Layer 4 of a small transformer language model trained on English Wikipedia (11 layers, counted from 0, width 128).
A neuron's activation on a vector x is GELU(weights . x), where the dot is the dot product.

Input weights of the MLP neurons that the questions are about. A number n stands for n times 0.004.
n34: -11 23 -6 49 29 5 -3 20 46 7 15 30 -40 -37 -80 39 13 22 -45 -24 -38 33 -59 32 38 33 6 -29 6 -16 13 -9 10 -12 31 27 -34 22 -12 2 32 -23 -15 4 57 18 -4 -14 1 33 -6 -33 -6 8 26 -47 -10 -30 18 -6 13 -3 -67 22 14 -10 3 -17 14 -28 39 0 5 55 -20 -23 -10 40 36 -21 39 -21 -11 22 -18 -24 13 -12 -28 -25 -21 23 30 -31 -7 2 0 -8 -40 -21 -11 -16 -39 -38 22 -22 -44 -36 64 -1 8 1 -24 7 -25 18 40 39 1 17 -62 -7 -8 23 15 40 2 -22
n49: 35 -1 19 -2 5 -5 -2 -2 57 -43 7 -36 -29 -34 -15 -1 2 -3 -47 -5 29 -12 -5 3 12 14 40 -22 18 -19 4 56 0 -7 -17 10 -11 -12 47 -28 7 -43 -12 21 18 7 55 -20 -4 -66 24 -17 13 -6 48 25 -19 -32 0 0 -7 14 35 -45 -5 -7 -15 -5 -37 4 -35 -13 1 1 1 -15 29 26 4 -2 -29 24 -29 -13 -41 3 -9 -46 7 -1 -35 -13 27 -18 -23 -9 19 53 -11 46 -6 -22 35 -7 -23 51 12 20 33 22 1 31 -1 29 7 4 -50 71 26 20 11 -22 -17 15 -24 -24 39 -52
n88: 23 17 -13 -10 13 23 9 -5 -14 38 11 -37 6 36 -19 -60 3 -6 -24 -24 26 2 -10 8 32 1 12 -1 24 8 3 -7 -8 23 -41 52 -66 14 -13 -24 18 47 4 24 1 0 16 6 -11 10 -8 5 17 -13 42 -42 36 -14 -90 12 -3 9 -40 -11 38 18 -52 13 -3 56 -2 8 -24 -8 25 -51 37 11 64 -15 -39 21 5 52 14 3 22 -3 -13 35 3 9 -10 29 50 8 -50 -5 -23 17 -3 52 -29 -46 22 25 -10 -20 -10 18 -1 -34 -58 18 5 -42 8 -18 -2 3 -63 -41 -14 -14 -24 8 -49 65
n104: 27 -9 7 -32 15 19 35 19 -6 21 -20 69 15 23 -2 9 -13 -10 -55 -30 23 -32 -25 -3 46 4 36 12 17 -21 -16 38 63 -5 -50 -18 -11 -22 52 -10 -18 31 -6 35 2 -2 23 -19 -28 -1 10 28 -2 -14 -10 4 -4 23 2 32 15 25 -28 -48 21 -9 -9 2 -11 29 29 8 15 69 -12 19 -19 -13 -35 14 41 7 22 20 -26 -20 53 2 3 -33 -36 -6 -5 32 -44 -69 19 -17 -31 -36 -9 -38 19 -34 -29 -29 11 3 -20 6 3 7 -52 27 13 -2 22 -21 -43 20 22 -60 7 -24 7 2 -19 4
n149: 39 -20 31 -7 -23 -30 9 -5 40 4 -11 20 12 -21 -46 10 31 -28 24 2 -23 -22 33 -22 31 1 -8 -13 -10 -67 -8 -9 -8 -27 17 11 -16 42 -22 -21 -30 4 12 -8 3 -69 25 -37 18 19 18 33 3 -34 33 -15 12 -39 -21 -27 0 17 51 12 -33 46 9 -12 -66 5 65 35 -8 -1 15 -32 16 -15 -8 -43 -27 -33 28 18 65 4 39 -8 -4 7 -28 -1 43 30 -47 25 -13 21 -46 -15 -40 -46 -5 -5 18 41 -2 -45 -93 40 18 -35 29 16 12 34 7 -9 20 40 49 8 39 2 -58 7 49 -39
n188: 22 43 -15 23 3 -22 33 -42 12 -13 -11 -26 9 14 -34 66 -17 7 28 4 32 6 9 -14 20 33 32 -14 -36 29 -41 56 50 -43 -23 -29 -7 -12 -7 36 -18 2 6 -2 -21 11 -29 -5 -1 23 25 -23 -6 -6 -42 35 2 52 16 38 -11 6 -35 -44 13 -32 1 -16 10 24 11 -46 38 23 40 -14 -2 -20 6 -10 -33 0 49 -2 37 -7 -24 -9 6 23 40 45 -4 41 39 10 -35 -41 12 33 -46 20 -58 41 -9 -7 -11 25 12 -3 -34 -3 6 -6 -30 28 19 25 15 -35 9 4 7 -45 -38 -25 5 -14
n190: 10 20 11 -3 16 -1 -13 -58 59 -15 -26 -17 -17 15 -2 15 22 -15 -48 -12 17 49 30 -24 -35 -6 14 32 10 -13 -41 -17 42 10 -15 22 -8 -11 -7 45 7 -26 23 -30 19 26 10 -37 25 -6 -12 26 -8 29 -5 -32 -2 -35 -7 29 -22 -7 31 13 46 0 -36 -29 1 -19 -11 -21 -2 -15 23 -36 7 2 19 55 6 -28 7 -7 -4 30 -11 -26 0 29 -5 -43 9 -7 54 22 -31 -21 46 27 34 19 29 45 -2 27 -37 18 23 24 -14 -19 -39 -28 45 16 -32 -4 10 -5 37 29 -41 -26 6 -24 38 -27
n194: -49 -6 43 57 52 8 25 -6 40 -20 25 36 -22 -11 -13 -11 27 47 17 -42 33 5 19 -25 -18 -4 -23 -51 -28 -32 5 26 17 -7 -11 21 9 -11 -27 -21 1 2 -3 -4 2 -17 -17 -18 -19 -23 -2 -12 -47 -9 20 -28 -2 27 82 -10 -25 8 33 -21 29 20 -52 -19 10 25 -20 5 33 18 48 -57 -9 -51 22 9 11 32 11 -15 58 23 22 27 -28 41 -15 33 -41 25 -21 0 22 16 16 20 -35 54 8 -33 41 -34 51 5 23 8 35 -30 -61 -47 28 32 -42 14 -29 -8 -61 -44 -12 -11 19 14 3 52
n262: 32 29 15 32 23 53 -17 18 -34 -22 63 37 -25 40 -21 26 -57 -38 -4 5 -18 14 -25 -13 34 -16 -29 30 -1 -21 47 11 -34 10 18 29 -35 10 70 4 4 -26 -17 -51 3 32 23 32 -16 28 7 58 -29 56 -3 16 25 1 21 6 -19 -21 -23 -2 -25 9 2 36 -16 -5 -35 -25 -11 -11 -23 -26 16 -35 -11 -20 65 21 -14 -56 -11 -20 -13 -4 -11 19 22 -21 1 -37 -41 -1 13 -17 26 -26 -27 11 20 -28 -18 42 -32 -53 9 3 32 21 -25 15 1 -9 -34 34 -23 23 39 -58 -9 44 12 -3 9 -22
n326: 1 -10 30 1 -16 -18 17 19 31 32 -43 12 -23 -1 11 23 -47 10 -5 -28 26 -9 26 -19 16 36 -36 16 -7 0 -18 -41 -17 -16 -12 11 -5 3 -10 12 26 -5 -18 -2 13 7 47 -13 -9 45 45 22 -38 41 6 -24 -18 24 -20 -22 -7 2 51 19 -14 20 26 37 -6 -35 -17 -22 -4 -11 17 7 29 -15 21 -21 -35 -29 17 37 12 -4 8 -27 -31 39 -12 -10 -8 -30 8 -30 -9 -18 15 7 -11 -21 -2 26 33 -32 -7 24 30 17 -2 -27 -11 1 -35 -14 -2 -24 -3 -1 28 20 3 37 -13 -20 23 -19
n352: 19 -2 -53 42 13 -26 -7 -32 32 -24 24 -35 21 -55 -2 37 -9 1 -1 -29 -18 21 7 -53 -31 -55 -9 -33 37 -18 28 -48 43 -9 15 42 22 -12 8 -33 59 45 2 7 1 -38 -20 1 -16 -28 14 -28 20 31 -38 -50 -10 30 -8 13 3 -18 33 -1 24 9 1 -3 -22 8 -37 -25 -8 -28 67 -9 9 -31 5 -19 -19 -6 29 38 18 -29 -10 -26 25 12 39 2 -13 20 -15 2 9 -24 56 5 27 59 -13 -17 16 -44 17 -42 34 -24 -14 -14 -12 7 15 -2 38 -76 10 42 -16 34 26 16 -14 24 19 11
n386: -1 21 -4 1 8 57 -23 -62 13 25 33 34 37 -27 -10 12 32 32 11 -47 -33 11 2 -30 27 10 -34 15 -21 16 -13 -18 -18 -58 -7 21 -62 -7 16 3 17 -26 23 3 41 7 16 -37 -19 39 -1 -26 -11 10 11 -20 -36 27 10 28 48 -22 -27 2 -13 40 -20 2 -36 55 -31 -12 60 4 46 62 -5 -9 -37 11 -13 20 33 -22 9 2 35 -40 -21 35 33 -1 17 -29 -4 -19 -36 -12 -7 29 18 -13 6 11 -37 32 -21 -38 -49 -47 -69 -17 -12 11 44 66 7 58 3 -18 15 -4 21 -14 -27 -15 -57 -28

Each question shows a token from some text and the vector x that enters the MLP there. A number n stands for n times 0.05.

" Yan": 9 25 14 50 -12 -27 -14 -8 27 -6 4 1 -5 1 16 -6 1 25 28 -10 0 -45 16 11 4 -26 -11 6 -19 24 -27 -5 -11 19 -1 15 1 -10 -16 15 -13 -27 -30 -9 -21 34 40 46 28 22 -44 -5 40 13 25 -20 48 14 13 16 -10 7 -11 -21 2 6 -19 -15 37 20 -7 41 4 -29 -26 26 -16 -9 3 -22 -13 -3 13 -9 -16 23 6 1 -18 -42 6 -45 -15 -13 -19 16 -5 -4 25 -11 10 -33 12 31 -22 -12 17 15 -7 9 16 27 -4 -2 -19 -20 -3 -30 -4 -26 -4 -4 -1 28 -2 4 -6 -3
The most active neuron and its activation: n262, at about 0.19

" either": 22 3 22 25 -9 -49 -12 -7 2 23 25 -18 10 -37 -3 8 -22 20 -1 -3 8 -30 7 2 -19 -17 -8 -5 -3 23 -28 32 -6 13 -1 18 -26 -8 0 23 -16 -37 -26 6 -13 15 -13 26 0 42 -48 10 11 9 18 -16 37 30 12 -13 -26 25 -9 -7 21 -6 9 -17 -12 -21 14 43 -1 -5 -6 33 -2 -50 3 -3 2 -39 38 19 15 12 6 4 -10 -24 26 16 0 23 -4 12 -19 5 10 3 27 -38 4 32 -22 5 37 -8 -26 4 -34 14 -13 8 3 -3 11 -15 -14 -28 4 11 -10 22 -8 -3 -36 19
Which three neurons fire most, strongest first? n188, n386, n149

" di": 31 -5 21 8 -8 -17 -10 -17 4 -6 10 7 -8 5 -1 -7 -11 14 8 -1 -5 -20 -11 -18 -15 -36 -15 12 -25 -6 -3 -12 8 13 12 11 13 -14 -36 36 -14 -26 -3 -8 -17 10 12 1 19 51 -54 -11 15 -9 16 41 13 6 38 -9 -5 5 22 0 20 -2 11 -11 37 18 14 10 -17 1 -42 32 -10 -20 -15 -15 10 -16 19 23 3 24 -22 10 -20 -28 27 24 -28 -12 -18 20 -16 43 17 6 12 -45 3 8 -3 -12 14 -21 3 5 10 10 -53 -19 -15 -7 12 5 -15 -25 -8 22 15 25 3 8 -41 14
The neuron with the highest activation: n194

" additional": -15 -22 13 8 -23 -28 11 29 0 12 26 14 -14 13 14 -17 13 25 1 -13 18 -8 17 0 -20 0 -18 -8 -9 9 -12 5 11 25 5 8 0 -19 -13 8 -32 13 -27 8 -31 -5 5 24 17 39 -23 -15 22 15 7 35 31 29 6 16 -25 28 -23 -20 -2 6 6 18 4 31 31 15 -37 -23 -30 35 -9 -32 6 16 -1 -34 21 -31 -17 18 13 20 -4 -19 25 -17 -22 15 -14 -1 -15 17 -7 -11 44 -56 5 19 -6 12 -8 3 20 2 -37 28 -41 4 -2 -22 2 -16 -19 -11 -12 -3 -5 7 3 -8 -29 19
The neuron with the highest activation: n104

" and": 5 3 35 17 -2 -3 -16 -18 10 28 10 -5 -11 14 -6 -2 16 -9 13 3 -1 -11 -18 -19 -21 -3 -22 -22 1 31 -15 1 10 8 13 14 -2 3 -3 19 -19 -19 -7 -35 -39 2 -15 9 4 24 -25 -44 39 0 24 4 24 41 15 19 -25 22 -14 -29 15 -13 3 10 20 -10 -8 33 -53 -34 -28 -21 -3 -18 -10 7 20 -29 14 -18 -15 16 10 4 -21 -25 9 -13 -15 41 7 12 -4 -6 7 -2 59 -38 13 30 -7 25 -11 4 7 1 -3 23 -22 0 -13 -12 -11 -22 14 -29 -1 54 28 35 11 -35 14 0
The two highest activations, in order: n190, n188

"ras": 7 9 -6 40 -3 -34 -4 10 27 -20 4 25 -19 10 -9 11 8 23 1 1 17 2 9 27 11 -27 -17 10 -25 -6 -4 0 -1 -12 7 -5 -24 -2 -30 0 10 -10 -12 -26 -12 40 18 21 39 40 -46 -63 -2 -23 19 13 61 -6 3 2 -19 24 -28 -6 -11 -19 -4 10 -14 21 -7 28 -37 4 -37 16 -11 6 -8 2 -11 -35 18 -19 -9 16 5 1 -15 -31 -7 31 -23 -7 -18 6 -19 34 6 -15 18 -23 -4 2 -26 0 30 -12 -19 5 6 12 -22 -13 -3 22 -19 7 -5 -9 28 43 32 27 18 2 10 28
The most active neuron and its activation: n34, at about 1.3

" multiple": -8 21 11 0 -28 -19 6 25 24 20 8 20 -2 9 10 -27 -6 28 4 -15 -4 -12 33 8 2 3 -35 -11 -13 37 -19 25 5 4 -14 8 -10 -23 -8 -2 -27 -1 -35 0 -40 7 -1 25 13 42 -47 1 -8 22 8 29 41 15 15 -6 -1 14 -8 -17 7 -1 13 12 -6 3 35 30 -10 -16 -48 24 17 -26 10 -7 8 -29 18 -9 -3 22 26 -2 -19 -26 25 -6 -8 -5 -27 -7 -12 22 -6 -28 65 -52 -6 10 -2 -13 5 7 1 3 3 16 -28 5 12 -14 -15 -1 -41 -26 9 14 18 9 -8 -20 -20 17
The neuron with the highest activation: n104

" George": 23 29 6 41 -2 -22 -8 -33 9 -9 -19 -5 -19 -11 30 23 -19 3 8 -2 0 9 12 17 -30 -20 -14 -23 5 37 -9 2 -9 29 7 29 1 -34 -16 -6 -10 -27 -47 -7 2 55 19 8 -5 22 -50 1 28 -3 15 8 54 0 13 23 -29 9 -9 -3 35 -22 6 17 32 10 8 59 0 -12 -13 19 14 -5 -30 -25 12 -30 15 2 -22 3 -9 -5 -29 -39 7 -8 -25 -11 -8 6 -13 15 -2 11 22 -6 19 23 -5 -10 18 -16 0 22 14 17 3 -41 8 -27 -16 -12 -5 -25 -21 26 1 10 -7 -6 -11 17
The most active neuron and its activation: n190, at about 0.86

" an": 23 -29 25 23 14 -30 -14 -8 10 17 9 5 5 1 15 -21 20 18 5 -2 19 -9 13 6 -6 -8 -21 -2 -14 6 -26 1 -8 26 10 23 -17 -36 -6 32 -17 -14 10 19 -35 1 -11 46 7 42 -44 -5 26 -10 9 11 50 9 -2 15 -19 19 -3 -24 -11 -12 27 15 -17 1 12 38 -19 2 -25 -18 -6 9 7 -24 -13 -49 10 -12 3 21 -30 23 -28 -28 20 -30 -24 7 -15 10 -26 17 0 -28 57 -35 -7 22 24 1 35 -21 -8 -10 -14 14 -17 -16 8 -2 7 4 -11 -17 16 26 -17 31 -19 1 -12 24
The two highest activations, in order: n149, n88

"9": 4 16 7 30 7 -30 2 5 21 10 5 -1 5 -33 5 -6 4 12 1 -18 -14 0 3 28 24 -29 -27 -16 -11 33 -8 27 14 3 1 10 6 -29 1 -4 -29 -22 13 -10 -42 33 -27 23 21 32 -37 -21 6 -5 22 -6 29 23 -10 7 -11 4 -10 -4 17 -26 3 -4 -6 36 1 31 -44 -8 -3 23 -3 -39 -7 1 16 -32 -3 -13 -11 0 23 20 -5 -31 15 6 -19 -22 -3 -15 -21 45 -6 19 37 -44 -16 21 -20 11 28 -8 24 -11 24 21 -17 -14 2 -10 -23 1 2 -20 16 9 24 28 0 -5 -51 28
Which three neurons fire most, strongest first? n386, n194, n104